Layer 2 of a small transformer language model trained on English Wikipedia (9 layers, counted from 0, width 128).
A neuron adds its activation times its output weights to the MLP's output. To switch it off is to set its activation to zero at one token and run the rest of the model.
A neuron's activation on a vector x is SiLU(gate . x) times (in . x), where the dot is the dot product.

Input weights of the MLP neurons that the questions are about. A number n stands for n times 0.0048.
n54 gate: -28 -46 7 22 7 -47 15 -28 -25 5 12 22 -34 -1 12 -14 11 -22 -30 20 -29 6 -3 8 71 -14 18 -5 -41 -5 -6 -17 -18 -2 -21 13 -29 -3 -40 21 -10 -23 35 -9 33 22 -16 34 9 -8 -11 -5 -6 -4 -2 9 41 5 -56 -18 -8 -16 39 1 -1 -35 35 1 34 -12 -21 23 16 5 10 7 -22 7 -47 6 45 -28 -25 -13 30 -5 -13 -13 -14 -7 -3 6 0 14 24 9 -47 -28 -10 5 -29 -20 23 -28 -2 5 22 -7 -11 -21 27 -16 3 -9 6 -22 7 -57 -8 1 -13 18 -6 -22 25 -1 35 -29
n210 gate: 49 -32 -24 -36 -20 -31 2 1 24 -15 6 3 36 -8 -41 -35 -26 8 -28 -8 -47 15 -24 28 7 -23 2 4 6 47 -14 -19 7 1 17 -30 -31 10 24 13 -8 -19 14 -31 -13 -29 -8 15 -1 4 -23 17 11 5 39 -2 1 7 40 -6 -2 15 0 -8 -2 -18 25 -27 -36 49 6 47 -38 20 11 -6 53 11 31 18 -11 37 -7 -21 -72 8 7 -16 -17 -18 -22 15 8 22 33 -33 37 4 -39 -4 -8 33 35 46 -26 0 -16 -13 -36 5 -8 16 26 -1 17 0 -19 -2 41 -20 -18 -45 21 -18 -73 -50 -8 3
n248 gate: 15 -58 -10 -30 26 -6 25 -45 -1 29 -33 12 -5 -19 -8 -5 4 -5 18 -41 -30 -3 35 -3 -5 15 2 15 -27 -1 -14 -7 -59 0 25 -42 6 15 33 4 -28 -14 -9 10 -3 -31 3 -26 4 5 32 -12 -52 -38 -19 12 12 -16 30 -5 4 38 18 -7 12 -43 -21 -18 17 -11 26 36 -21 26 -7 14 -7 16 -14 -22 -19 -12 -11 -28 28 -26 14 22 60 14 19 67 -5 16 -22 -49 -4 -22 4 -22 17 -76 21 -16 -29 25 12 50 38 -24 -6 26 4 79 -6 -13 -18 -26 25 -5 12 -4 -2 -41 13 29 37 -11
n253 gate: -45 20 -4 -5 -26 28 12 22 -3 -23 4 -5 -21 45 3 -17 -9 -21 -20 45 -6 -34 -25 1 -27 -8 49 7 -12 6 24 36 1 33 31 19 1 -45 -16 1 -32 -59 -19 6 -33 -6 -23 -21 7 24 -18 29 -24 -20 19 5 2 -11 7 -9 -1 27 -27 -12 12 6 3 -40 30 -43 26 -13 -30 -39 3 16 -18 -28 -3 24 -37 6 -26 13 31 -18 -12 14 17 27 14 -5 4 16 -31 13 8 -41 5 11 -29 24 -5 -16 30 -25 14 27 3 26 14 -15 13 10 -29 -6 15 -13 24 9 28 -16 -11 28 2 -31 -7 -9
n271 gate: 19 -26 -33 -19 -10 5 -13 -8 23 -23 -19 11 25 -3 3 -5 25 34 -9 15 -26 12 1 6 18 -22 12 -10 -37 -27 -38 -12 -7 -2 -9 -29 -10 3 -3 -3 13 -13 2 -9 -32 48 -18 -10 -18 28 44 -20 -9 15 12 -1 5 -21 23 26 -34 -1 -14 1 35 -37 -34 5 -15 -10 26 -12 1 8 -10 27 12 -2 10 19 32 -5 34 -19 -76 9 24 -17 -18 7 -14 17 7 57 56 13 10 -11 -25 -9 -6 -6 -48 7 -4 -26 8 6 -17 15 16 53 -21 44 -16 -22 -24 14 21 31 -19 -9 37 -13 9 15 -23 32
n294 gate: 6 55 41 -16 22 -17 -30 11 31 13 -5 -17 8 25 -19 -7 -29 -13 25 55 30 7 27 -12 -27 26 26 18 -18 61 32 19 14 -2 51 -45 50 30 -8 -37 -3 2 22 -39 -12 -10 8 10 11 20 0 -18 4 15 51 -4 -5 -8 61 -8 -26 -25 -1 -19 22 -6 -29 13 3 2 1 22 -4 30 -23 5 -20 -34 -11 9 -5 -9 1 9 -17 32 -33 -24 -22 18 5 3 62 -9 7 -28 -41 8 -37 12 5 -21 -20 -11 51 7 -54 -16 -6 31 -26 14 72 31 23 -4 -21 28 21 2 2 -12 39 2 62 14 -6 28
n54 in: -4 -22 -48 6 16 25 -2 51 -8 6 16 18 -31 -10 4 6 8 62 -4 -13 -17 58 -1 -29 35 -20 3 21 30 7 -25 7 5 -4 14 15 -26 -4 -35 -1 10 -8 9 5 6 5 43 20 21 3 -8 10 -12 -27 -11 -1 19 27 -11 -18 -9 11 -16 13 37 -32 38 4 10 1 13 -29 16 0 -12 15 -29 13 -48 -31 31 -24 -20 -41 21 -27 -16 -13 -19 26 -19 49 -10 -8 18 33 15 -14 10 7 7 22 94 -43 -8 -13 -6 8 -13 1 3 -1 32 -6 -22 8 -11 -46 4 -18 -20 14 4 -43 1 38 28 29
n210 in: 2 -1 -5 33 17 -39 25 10 16 32 22 27 39 -20 21 -1 29 75 5 -13 9 0 -21 10 3 9 15 10 0 2 -17 21 1 -13 29 50 -5 28 25 0 15 22 2 -2 -7 3 21 -59 30 -43 -31 -31 51 23 -11 49 -3 17 28 -10 -37 -51 20 -14 -46 2 -26 -29 9 23 -28 31 -26 -13 22 43 6 1 -35 5 22 21 -50 2 -24 -9 13 29 31 -11 -10 15 25 -11 15 4 -11 15 -15 33 -8 64 -7 -18 19 -40 -15 -29 -24 5 14 0 25 28 -8 -14 -17 48 -13 16 -36 -23 1 -15 -73 25 8 7
n248 in: 9 -20 17 4 33 -12 24 33 -8 31 7 -20 -16 46 -7 46 35 22 -5 27 -27 6 -7 -13 -51 -5 -3 -18 -19 7 1 -7 13 -11 6 -30 1 -23 50 -47 -59 23 -7 -15 -18 28 -8 -5 -28 23 12 -15 3 -54 11 37 -34 31 10 -24 13 -21 -12 0 9 -39 13 -19 -42 -20 -32 -22 -4 25 -25 2 -8 11 2 -4 -27 18 -39 -9 -11 15 37 16 -8 -8 2 -8 4 -49 2 -14 8 -27 -9 34 -9 36 -10 51 -37 -24 -9 -26 11 -10 8 -31 -36 -11 -16 6 21 17 -29 35 -34 41 -27 32 24 -5 -23 -26
n253 in: 5 25 -1 -36 -35 52 -27 15 1 -18 24 -7 -24 7 13 -40 1 13 13 25 28 -10 6 -13 -26 8 41 26 2 12 11 10 -11 24 8 -6 20 -21 11 -7 -11 -17 -5 21 -15 -12 -21 35 -11 50 -21 14 -18 -27 6 -6 6 -1 11 -11 -10 51 -31 -14 31 -13 -10 -27 18 -24 -17 -8 15 -29 15 -4 -31 -14 22 12 3 19 -1 21 32 31 -38 20 10 43 13 7 33 10 15 17 8 -10 -4 9 -4 -4 -8 29 5 -14 18 47 -19 15 2 5 -4 -10 -37 -25 12 4 14 26 48 25 -27 -13 -21 1 -8 -21
n271 in: 21 -32 37 -2 21 22 56 -11 -12 -11 -51 -76 21 46 14 -24 0 -8 -19 17 12 -30 -40 -11 5 16 -39 36 -5 -8 -39 -10 13 -8 43 -12 -33 16 -23 10 6 24 3 3 -18 -2 6 -17 8 37 -17 1 -4 -32 19 -1 -1 1 -15 17 31 -1 31 -32 -30 45 20 4 10 -8 -18 -8 20 -10 6 -15 -10 6 8 5 -22 -27 32 8 -19 6 -9 44 5 25 19 14 -10 -10 -7 -8 2 9 -15 -18 -9 4 53 20 3 31 1 -5 3 31 -8 1 5 35 -15 58 1 41 10 26 -36 42 12 -18 -26 -7 -35 12
n294 in: 1 4 -11 32 22 17 54 17 -17 2 5 -13 -22 -42 -15 7 -30 -21 -13 -49 23 -13 -8 -28 4 15 -16 36 24 -5 -37 20 4 -8 5 15 17 0 18 0 11 -10 -18 -23 -9 15 -13 -22 36 -4 -21 -37 -30 7 -19 19 24 27 -22 21 1 36 -40 24 -2 -7 41 -1 -29 64 21 -45 19 17 -16 4 13 6 13 -63 13 -20 12 23 15 3 -14 7 11 -15 7 1 -17 14 -67 17 2 19 6 8 0 9 8 16 -43 23 9 -3 22 -8 3 -42 -21 49 8 -37 -28 -7 16 1 -15 -1 -69 -20 -21 -13 15 11

Output weights of the MLP neurons that the questions are about. A number n stands for n times 0.0072.
n54: 33 -11 -18 16 25 -29 0 -41 -24 13 -15 20 -33 -17 -14 42 -24 2 31 -26 -16 -27 -23 43 -24 7 -1 -11 -36 -48 -5 48 -6 -24 -9 -14 24 -3 -14 27 -4 53 27 -25 2 -25 -51 -31 -29 -45 -15 13 -8 14 -19 -46 -15 22 -39 -41 -9 -42 23 -19 4 69 35 -10 -19 -9 35 43 -44 -27 23 13 35 13 25 22 7 7 28 -15 -22 17 -6 -28 29 -60 -20 6 -21 -14 -51 -46 -41 5 -17 16 -34 1 -28 -20 11 23 -1 -22 35 -1 29 -42 -39 20 -20 -54 -16 -3 50 10 10 1 -37 58 24 13 -4 -5
n210: -11 0 -64 9 -21 -3 -35 -40 65 8 38 -17 -29 -19 4 -9 25 -12 16 12 6 18 -39 -9 15 -61 12 -20 -30 32 22 18 59 -37 18 -17 32 25 -7 4 -21 -40 -1 20 20 1 -8 -32 -26 35 35 -7 -17 -3 -30 -2 -56 6 -14 -37 -3 8 -31 -29 -4 26 -17 -23 -9 3 -2 -18 -49 -22 -19 19 -26 35 -42 43 -13 -11 -13 39 0 6 -21 36 22 11 24 -10 -45 -19 -13 26 75 3 23 25 43 63 63 -3 20 -11 -67 13 -17 -15 9 0 -36 11 -14 35 -5 -30 78 -1 -9 6 2 34 16 -30 20 -3
n248: -22 64 11 -33 -16 39 4 30 -15 19 7 -46 -37 -47 25 -34 -34 -55 -6 -45 -14 -27 -22 -11 19 -9 17 -9 8 -9 -20 -37 -18 10 -3 46 39 -4 -37 20 53 -57 -6 -3 -28 4 30 6 -13 -58 -22 18 45 13 -3 21 -24 -12 25 -29 7 1 -14 38 14 -16 -31 18 -10 -36 -12 34 -21 17 7 -14 -2 9 -20 -6 -58 42 -7 55 -16 -11 29 -34 45 16 10 8 4 3 -13 -3 47 -31 -17 38 -17 2 -37 -11 36 -19 -5 -17 -12 30 10 -6 -25 -35 -33 -6 63 21 31 -10 17 34 -3 -19 21 -81 5 -45
n253: 20 0 10 2 1 -6 25 -9 1 -49 -7 19 -47 -35 12 -49 5 17 -8 19 -4 21 42 -8 -40 35 16 -31 -25 -15 -34 -34 -3 10 46 12 15 21 -10 29 39 9 9 -1 -30 -12 12 42 -15 33 -10 31 -48 10 1 -21 -12 -13 13 -19 13 12 -39 -10 41 13 38 -25 37 -19 -12 -14 -12 6 -10 -14 -4 -17 -12 -1 9 24 -34 -13 26 44 -17 -61 44 8 12 -20 -1 -41 14 -9 14 -23 -14 -33 -12 -4 16 -38 -26 -17 25 16 -94 -14 8 -5 -17 -24 31 -2 0 1 22 25 68 13 -12 31 1 13 1 37
n271: -5 -15 36 -10 23 -6 -35 11 -2 -8 -21 -49 -19 0 -13 7 -20 25 -22 -22 36 11 13 -7 6 28 26 -7 -18 -8 -25 -41 11 -2 12 26 7 45 -25 9 -18 18 1 -12 21 -6 22 9 -16 16 -2 16 -9 -2 28 0 -10 -44 -39 26 34 -7 24 -67 8 1 -40 -17 -9 -38 -18 73 48 3 -38 14 26 26 -28 35 -24 -33 -9 50 17 7 39 -19 13 12 -43 43 -14 -10 13 -22 7 48 -7 1 -63 5 -40 27 2 15 -4 31 -6 -8 -65 31 42 14 -10 38 39 4 -7 4 48 4 47 -6 0 -53 21 26
n294: 15 22 21 36 18 -36 35 -28 14 -37 33 30 -6 -45 -2 -3 -19 -48 54 32 41 15 36 -17 9 36 -19 19 39 -18 -34 4 -20 -5 -1 -18 -7 5 -46 14 20 -14 -57 18 22 -12 39 4 27 32 -37 -21 19 -26 -16 43 6 -14 60 17 -55 25 -21 -29 6 30 -21 41 -18 25 24 -34 -3 -37 19 -39 -36 -24 -39 -4 61 65 1 -45 -21 37 31 -17 -62 27 27 6 1 -52 -5 33 -25 -19 -5 -50 -39 20 -11 -21 10 -26 45 -10 10 5 16 -43 -74 52 -34 -24 -14 2 -2 -7 -3 -46 -18 8 -29 19 -13 3

Each question names a token from some text and the token that comes next. It shows the vector x that enters the MLP there. A number n stands for n times 0.027.

Then comes g, the gradient of the next token's log-probability with respect to the MLP's output, scaled to length 1. A neuron's effect is roughly proportional to its activation times (output weights . g). A number n stands for n times 0.0039.

" the", then " United"
x: 31 -9 -4 36 -18 -15 25 10 15 -24 70 -15 -34 0 -1 33 1 23 -25 14 1 -7 -42 6 9 12 3 -37 34 -22 -42 -24 28 -3 -11 3 7 57 -17 4 4 49 -13 8 -13 17 -19 -23 -8 31 -11 0 -16 0 37 -33 35 -14 -6 4 22 -38 -17 -14 -16 -7 14 5 26 -15 -23 73 -21 -12 -24 5 -19 20 46 5 -2 -16 6 -37 18 -2 34 -12 9 -9 35 73 -11 11 -20 -20 -22 18 0 9 5 28 -41 -19 15 9 6 1 -51 -65 27 3 -3 6 26 45 -10 -14 -32 8 -2 19 44 -14 17 -7 -20 6
g: 15 -11 -19 8 -11 -10 5 -16 2 12 -25 -13 -45 15 48 -11 18 10 34 -11 -23 -13 12 -3 5 18 -1 24 -48 13 -9 -20 -28 27 9 -26 5 0 -14 16 8 -24 50 -10 -41 4 -19 42 27 42 34 26 3 -9 -17 -1 -24 4 -40 -40 0 53 -16 31 -4 31 -16 -37 -2 4 22 4 -23 -7 8 -22 -11 -9 -2 -38 23 35 5 -8 32 -10 10 9 -39 -34 18 -5 -31 -17 19 2 -2 -5 7 -13 26 -3 22 26 -3 -6 49 19 -11 -26 -24 48 -2 14 -37 0 13 -18 17 16 17 0 54 -13 13 12 37 10
Which neuron, switched off, lowers the next token's probability most? n253

"re", then ","
x: 24 20 -10 -10 15 43 5 1 27 13 28 -23 -27 -12 15 25 -18 5 -53 0 -23 -23 -44 62 -5 33 13 -10 -14 8 -2 -9 5 -28 14 -46 -6 -19 -1 20 -32 10 -20 -32 -18 31 -43 13 -17 12 -37 -6 -11 7 -30 -15 2 -34 6 21 46 56 1 -46 -31 9 50 -10 22 37 0 4 -50 3 -18 -42 21 28 49 28 59 -13 6 -27 48 -32 13 -19 10 -37 -19 -20 2 -15 26 26 2 -17 -27 -3 -3 10 -3 -24 27 25 32 47 -10 39 1 12 6 3 9 -1 8 -12 -19 -2 78 43 -31 -34 61 17 16 -23
g: 3 -48 15 -11 55 -20 -23 0 11 -16 -14 3 45 11 53 16 -11 28 -2 -24 8 -39 -24 32 -49 31 -9 57 -14 14 -20 -9 44 1 37 13 21 6 26 19 -17 -1 -18 -15 18 17 -6 28 -43 33 -8 -13 -26 -32 -2 5 4 30 19 21 -4 -24 11 44 -3 17 3 16 -4 -21 14 -27 -4 -18 -9 1 10 -15 -21 -10 5 60 -9 -3 3 26 10 -27 -28 23 19 -6 -31 -29 -7 26 -8 39 -2 13 13 0 -15 -11 -35 -23 8 -7 -17 -10 14 35 2 6 1 7 22 12 30 7 37 48 -18 14 -12 -2 10 6
Which neuron, switched off, lowers the next token's probability most? n253

" total", then "itar"
x: -4 -49 -28 70 25 -25 -2 24 25 -27 24 40 -10 4 1 29 -18 27 -8 -12 -11 5 -14 -42 11 42 10 -1 38 6 10 -14 -21 -5 25 -43 -9 -5 34 -34 21 -11 -20 -24 21 -63 10 -3 26 63 -15 0 -28 18 -16 -20 29 14 55 14 18 6 32 -4 -4 14 -6 14 5 54 25 0 -26 -21 -16 -22 27 -2 23 -5 0 -11 -20 -4 -10 28 -13 -1 -20 -26 32 24 -34 23 -23 44 -8 -4 -45 56 -19 64 -5 -16 15 1 -34 3 -59 -5 25 28 -48 -13 -16 50 13 -29 -14 8 -13 -21 41 -19 12 9 -10 25
g: 10 34 -35 32 -41 -6 20 -10 -16 5 25 28 21 10 -6 -21 31 6 9 -12 -28 12 5 13 20 1 22 -35 -37 6 -19 -4 48 -3 -13 -21 38 -2 56 -33 2 -13 4 -27 -13 12 4 12 32 11 12 32 -10 13 3 21 -23 7 27 -10 -32 7 -36 -26 9 -20 -41 -17 -21 38 25 -20 -55 0 41 19 13 4 -8 -47 13 7 -10 9 -1 32 1 -10 -7 32 35 -14 -16 4 -2 38 20 -61 -9 24 11 -31 5 33 -18 -1 0 -2 3 -25 -48 5 -15 -19 -10 16 -7 -12 4 -16 -7 22 -15 26 -16 -13 33 -20
Which neuron, switched off, lowers the next token's probability most? n210

"merican", then " bas"
x: 12 -5 3 14 13 -14 24 -35 4 -31 14 9 -16 3 24 26 -26 18 25 -12 -18 -41 29 -19 -3 34 -17 -29 2 20 -15 -23 31 -45 35 -11 -10 7 -15 -29 34 40 -5 -2 -21 0 -40 -14 30 57 18 36 -9 15 -36 45 51 33 -11 -2 39 15 -10 -10 -38 7 0 -24 26 16 55 -10 3 7 26 -24 17 5 28 -11 6 -10 43 8 25 40 1 26 -5 -5 21 36 11 11 -9 20 -5 9 24 18 -13 0 25 16 -22 -20 -16 -8 -25 -51 21 52 48 28 -7 14 -26 -42 -9 -30 -47 36 53 -12 40 68 7 1
g: 28 -14 -7 14 -16 35 48 1 -13 20 -48 -33 -42 -6 9 -29 -23 40 12 -3 2 21 36 5 22 2 -2 -60 11 -28 -15 -18 -20 6 -7 31 -23 -5 -14 0 16 37 -10 7 11 -30 6 -19 -7 16 -5 -17 -25 -19 1 1 -3 24 5 54 10 25 35 -13 11 -10 17 -2 21 -26 -12 -3 -7 -20 -39 1 15 39 26 -4 19 -12 -16 9 -19 -6 15 -1 3 19 6 -1 35 24 21 -37 -14 -15 -40 4 44 8 1 2 -32 -28 28 -36 24 -15 0 54 14 -17 -1 62 -11 -31 -30 -27 -12 1 -4 2 -31 -18 12 4
Which neuron, switched off, lowers the next token's probability most? n271

"ed", then " with"
x: -20 -17 32 -15 -17 7 22 -53 -5 -3 35 -3 -18 47 40 12 -6 33 -13 9 23 13 17 31 -10 21 31 -29 11 -16 13 -8 -35 -28 -75 -12 -7 19 -3 -43 -8 43 32 -13 18 -6 -20 -9 0 32 -2 -28 18 29 -53 -2 28 16 23 -8 -13 19 -11 -25 34 34 19 -3 59 20 -22 24 32 -6 18 -19 48 5 32 33 -7 -6 7 33 22 -7 20 -30 -10 -36 3 -57 16 -27 -11 -12 -23 -36 -11 4 2 4 18 -56 -16 5 -35 12 -38 12 29 21 1 30 38 13 25 -14 31 9 23 26 -11 -33 43 29 -48 14
g: 8 26 -1 -7 3 41 -20 -25 -26 0 47 -5 6 4 -1 4 10 23 32 -27 -24 -56 17 29 -1 21 46 -1 -36 -15 14 -18 4 -43 -21 -27 30 -46 -15 16 -6 -4 10 -15 -67 -7 -11 -4 13 -29 19 -54 30 -16 -27 19 2 31 18 25 -14 45 -32 13 8 -3 25 -29 -9 -15 11 1 -21 23 8 20 6 -1 -14 15 22 4 -37 46 7 -9 12 12 25 -3 -13 -14 12 34 1 3 32 -4 -5 7 -3 17 -18 17 56 12 -2 -18 -9 7 -12 17 -50 -30 -9 14 -18 16 45 -8 15 13 0 2 -6 7 -10 19
Which neuron, switched off, lowers the next token's probability most? n294

"as", then " and"
x: -23 20 -26 20 -6 -7 -19 -8 0 23 44 -29 -62 12 13 32 -8 1 -49 -26 -15 -2 22 16 -34 37 -38 -8 7 28 -22 -6 -31 -5 -21 -4 33 -24 -2 -7 -17 55 33 -26 13 -1 -7 6 34 -4 31 6 -24 36 24 -16 18 29 20 -18 49 51 15 42 26 39 42 -9 29 35 3 -1 -5 -25 18 -26 -1 10 10 -36 -11 -8 20 20 1 31 14 16 4 -63 -34 8 -11 -44 -4 9 -78 -26 -31 3 55 38 22 34 -13 16 37 5 25 -24 33 14 10 43 -15 26 11 -22 -25 33 41 37 22 -31 19 -30 3 -17
g: -15 -18 27 10 -29 13 9 7 -8 -17 15 -23 -6 -17 -4 26 -74 0 3 21 -30 23 6 -22 -5 30 -15 2 7 -35 -22 -32 -2 -13 15 20 -3 -23 -10 -10 -28 -10 7 27 12 -40 7 -8 25 4 16 -16 -26 -36 0 43 36 -6 -68 -15 42 31 15 -40 1 15 55 -32 3 31 34 3 -16 25 -9 29 -34 15 -33 9 39 27 -22 -13 -7 27 -14 -45 -17 -13 -11 24 -16 32 -7 19 7 -11 1 3 16 -24 -40 -10 4 -26 6 37 14 3 26 3 0 8 -9 -22 5 -32 -19 -11 17 6 -9 22 -8 -15 11 3
Which neuron, switched off, raises the next token's probability most? n294

"rom", then "ot"
x: 55 7 -41 -29 -8 1 8 -14 32 55 31 24 8 -13 -2 -13 -16 -10 -5 -11 -31 -25 -22 -38 -32 73 -10 -16 -25 28 26 -6 13 12 33 -21 -10 43 5 51 26 46 15 -16 -53 7 -18 -1 7 -42 -24 -3 9 36 -2 -1 5 24 -10 -69 -29 4 -9 -26 -42 25 23 -2 11 -45 -2 29 16 -39 10 3 -2 -32 14 -2 -2 -32 24 -7 24 -14 5 -24 42 -18 11 -18 -12 0 2 13 -7 47 -33 -12 67 8 -18 2 6 11 -23 -44 -2 27 34 3 46 -33 -12 51 5 -4 8 -20 -18 6 2 40 36 -11 -38 -33
g: 25 25 -15 13 -18 -21 -12 -41 -3 37 -11 -2 -13 16 -21 36 15 -1 -30 -6 -1 -17 -16 -17 -27 5 -15 -20 -24 -10 -16 -37 14 35 4 -10 -21 -31 -18 -28 3 22 -28 9 -20 -20 -36 -44 7 -1 -13 4 -25 6 8 -19 -15 7 35 -11 -3 -3 12 8 -14 30 -13 2 30 -27 0 27 -48 7 -7 16 -5 16 3 -35 -45 -8 -9 20 23 -10 -35 8 37 21 40 -9 50 -1 36 11 7 -11 22 -4 -30 -19 -20 6 3 4 40 -6 -23 17 18 -37 -14 29 -9 -45 -5 -24 24 31 -50 -20 -52 40 2 29 4 -13
Which neuron, switched off, lowers the next token's probability most? n54

" used", then " to"
x: -6 -28 33 67 22 -30 33 -32 7 -1 21 76 -41 -25 16 -26 -49 6 7 35 -3 -3 9 4 1 21 8 -3 38 31 17 -15 -34 7 25 6 -33 45 24 -1 -20 1 -19 -18 55 -4 9 5 8 8 17 10 -34 13 0 -7 14 -28 1 -14 56 18 34 -6 3 -2 -35 5 21 10 52 -6 32 -13 -30 -28 35 -15 32 20 -54 -24 35 -16 19 1 -7 -10 6 -19 8 26 -7 10 11 -31 0 -15 -31 33 33 46 12 -63 16 -2 -6 -1 -56 -23 22 21 -11 -13 36 17 -4 -8 -12 3 42 15 19 -63 6 16 -7 12
g: -27 3 15 19 38 51 -20 3 -23 8 -14 -32 6 -2 -26 -3 -1 -6 -33 -2 -31 15 -13 34 -17 -29 -12 10 8 -14 13 1 12 31 -9 -77 14 21 31 -11 -26 -7 20 -12 35 -11 33 9 13 25 45 -12 -33 -4 -13 5 -15 -2 18 -15 9 9 11 -5 -3 37 1 23 -20 -18 33 -8 4 18 -5 -30 -19 -23 9 38 -4 -21 -35 -14 -8 12 -49 32 9 -35 2 -13 -11 -14 -24 24 -7 25 -18 -28 23 -43 -16 15 -52 13 -56 -15 3 14 4 12 -12 -16 -2 18 -24 -1 -28 -40 6 -1 22 11 -8 -14 -42 -18
Which neuron, switched off, lowers the next token's probability most? n248

" and", then " his"
x: 8 -12 -41 22 -2 -19 25 -8 -19 1 55 23 -30 4 18 5 -3 32 -16 25 -7 -23 -21 9 -9 12 -12 -36 33 -14 35 -32 33 -8 -4 -53 -7 15 -19 -22 16 -4 9 17 10 15 -14 -12 12 12 13 -11 -24 4 -9 -8 19 13 -27 -6 31 -34 -27 5 24 27 62 12 -21 1 -34 2 -12 3 -52 -16 8 38 29 24 -23 -3 26 -9 57 45 23 -34 34 6 2 17 6 -40 -56 -14 26 40 -23 34 2 20 -18 -11 14 -15 19 -20 -9 -35 19 19 -11 6 21 2 -32 -48 -47 54 -7 55 -16 -32 19 -11 18 37
g: -22 -6 -8 13 -32 -23 2 15 -12 5 -35 -13 29 -14 7 32 25 -34 62 13 1 -37 18 -4 -3 22 7 34 -13 -7 -19 25 -20 17 24 -37 46 37 5 9 -3 30 -29 8 16 -14 -7 -3 1 -15 13 0 -37 1 -25 -21 -5 7 20 40 -3 -5 -34 -6 6 -6 -4 10 -18 38 11 35 -7 -33 -11 1 21 -26 -9 -28 -13 28 56 -16 14 4 2 -22 25 12 -31 -9 1 -10 -23 -81 19 6 15 48 24 -9 -22 -37 31 7 -45 21 2 19 6 28 -7 -1 8 13 -38 9 11 0 32 4 12 -8 9 23 3 -4
Which neuron, switched off, lowers the next token's probability most? n54

"as", then " of"
x: -29 18 -38 1 0 3 -16 0 -12 24 37 -26 -59 3 19 33 0 9 -20 -10 -10 -9 20 18 -26 57 -31 -12 14 29 -28 -18 -19 -4 -25 -11 26 -36 -2 -29 -8 52 30 -28 34 0 2 1 37 15 20 13 -12 31 18 2 6 6 22 -8 48 39 12 53 32 34 51 -18 41 57 11 -9 -22 -29 19 -22 -9 1 13 -21 -11 3 13 19 11 19 26 35 0 -56 -23 14 -12 -37 -1 1 -95 -36 -39 23 37 39 29 28 -26 17 41 6 38 -18 22 22 15 36 -4 9 11 -3 -31 41 38 22 10 -17 12 -9 -9 -10
g: 13 -9 -18 -3 11 -18 13 -22 14 13 -22 -18 -1 -6 21 12 -46 -27 21 -15 -3 17 -27 1 -19 48 5 -31 -19 -47 -32 -5 21 0 -8 -10 9 -28 18 -30 -21 -2 -10 -1 23 -29 6 -9 18 58 -14 -38 -41 31 -30 22 32 -32 -39 -25 32 9 -20 10 -15 -1 -13 24 -17 41 6 -50 0 -45 -10 11 -22 9 -37 33 15 -28 -12 0 -25 -9 -1 -34 5 -2 -1 30 -15 21 -2 3 2 42 -15 -15 8 0 -28 -42 -2 -24 4 -14 22 1 35 -41 16 18 -12 -31 1 -1 -22 -3 28 -11 -53 4 4 -4 9 -2
Which neuron, switched off, raises the next token's probability most? n294

"is", then "es"
x: 10 3 -16 21 -23 10 43 -56 14 25 -7 -1 -31 9 -8 -29 -20 4 -36 8 -21 -35 -12 23 -4 42 -50 -40 -17 -4 -12 -43 0 19 -26 -70 -34 21 27 -29 -7 -10 28 8 -2 2 14 -14 -11 2 3 -59 -44 33 5 4 -23 18 12 -9 63 23 -13 13 16 -2 12 -13 20 65 -6 11 16 -34 6 15 -36 58 16 -5 7 4 14 -5 3 -17 16 -24 55 10 -71 -4 -59 18 32 -69 -23 -34 -19 49 13 27 -14 46 -31 1 8 -10 3 -14 3 -1 0 -4 -27 -36 27 -41 -38 6 46 35 11 16 9 19 7 21
g: 41 -30 25 -4 20 -7 4 -27 -16 -12 -19 12 -10 -6 -7 22 -34 -19 -26 39 21 -5 -34 -29 -26 -17 -5 6 -13 10 -56 38 6 12 -24 36 30 -7 26 -11 -24 -20 11 12 -4 -7 -31 -2 20 3 -3 23 -18 11 38 -35 -5 41 -13 -2 36 34 -4 -31 16 -19 0 0 8 -21 37 31 -12 2 1 -13 21 -9 1 37 39 15 -5 -16 20 -14 -7 -27 -9 15 42 -27 -9 -29 19 34 -13 31 -15 39 30 -3 15 -45 -51 29 -12 0 10 -25 7 8 -4 21 11 -9 17 39 -9 0 1 19 11 -9 13 -55 22 28
Which neuron, switched off, raises the next token's probability most? n248

"ime", then " l"
x: 26 3 17 13 -20 6 13 -10 29 -14 32 16 -49 -8 -35 43 -5 41 0 -5 -31 29 2 29 43 8 0 -48 26 17 -62 -6 -10 18 28 -10 24 -36 -11 -3 1 -14 46 7 -38 -57 -11 14 27 35 -19 -16 -48 12 -25 22 -4 -23 4 -48 -39 1 19 -14 -3 -7 23 14 -23 -6 21 -19 47 -28 14 -19 -11 -13 -29 5 6 -28 23 41 30 14 -10 -7 59 -35 -28 36 -6 -48 -10 -10 -4 -6 -8 3 -14 17 24 -45 17 -4 7 -41 -26 -14 19 -1 -19 32 5 4 19 -6 6 16 -35 20 44 23 27 46 -57 -47
g: 19 7 8 16 -20 -13 -54 20 -29 -4 5 -32 -24 -8 21 22 57 18 11 1 17 -13 -21 1 -1 13 -16 0 7 32 -32 -12 35 2 -12 4 10 -14 17 6 -34 34 1 -7 0 22 45 28 24 69 6 -5 1 17 -27 -22 -8 -65 -16 10 7 -19 -16 8 55 -17 -49 -36 -29 -17 13 31 -29 -13 5 -13 -12 -17 17 -12 30 6 -8 3 22 -4 12 10 -4 -30 -6 -4 -4 10 -19 21 14 3 12 -31 21 -26 23 -36 1 23 15 23 -19 34 -25 -6 -47 -31 6 20 -39 -15 20 -26 21 -11 23 1 -19 3 4 -5
Which neuron, switched off, raises the next token's probability most? n54

"ook", then "ing"
x: 29 12 34 -31 11 5 22 -4 -3 -7 5 -6 -18 -1 21 22 -14 23 17 39 -26 -55 4 11 -39 7 -8 21 29 18 -6 -3 -4 28 -13 10 26 9 21 -46 8 15 62 18 -16 66 22 19 13 21 -16 -31 -17 0 -49 -6 16 -27 11 6 -6 72 -6 41 -21 13 56 22 26 38 1 12 10 -53 34 -23 6 0 -21 -34 -27 3 21 -15 41 -20 33 20 -10 12 -21 -17 6 65 -4 -27 -24 50 19 -12 4 45 40 3 -27 -23 -3 -61 -9 1 41 -4 -3 -19 -26 -2 54 -21 6 11 18 2 -19 -13 23 26 -28 -11
g: 10 5 31 8 -62 -2 3 -12 -50 17 2 10 9 -11 -30 9 28 19 8 6 38 -22 0 -56 4 7 -31 -3 10 9 -19 20 -20 13 -30 -37 -1 4 35 -20 5 1 24 -16 17 35 40 28 31 5 -13 -7 -10 8 -8 28 12 0 47 32 20 27 11 24 30 6 -32 -1 20 3 30 14 -10 -3 35 -17 -5 -17 10 -19 -26 4 -30 -28 24 -24 -4 7 16 -1 -7 -43 46 36 26 0 -28 -22 4 5 38 -14 -14 -17 -21 16 -36 25 17 36 13 13 -4 -15 5 -24 -17 2 -12 -10 31 5 22 -3 13 -26 -55 31
Which neuron, switched off, raises the next token's probability most? n210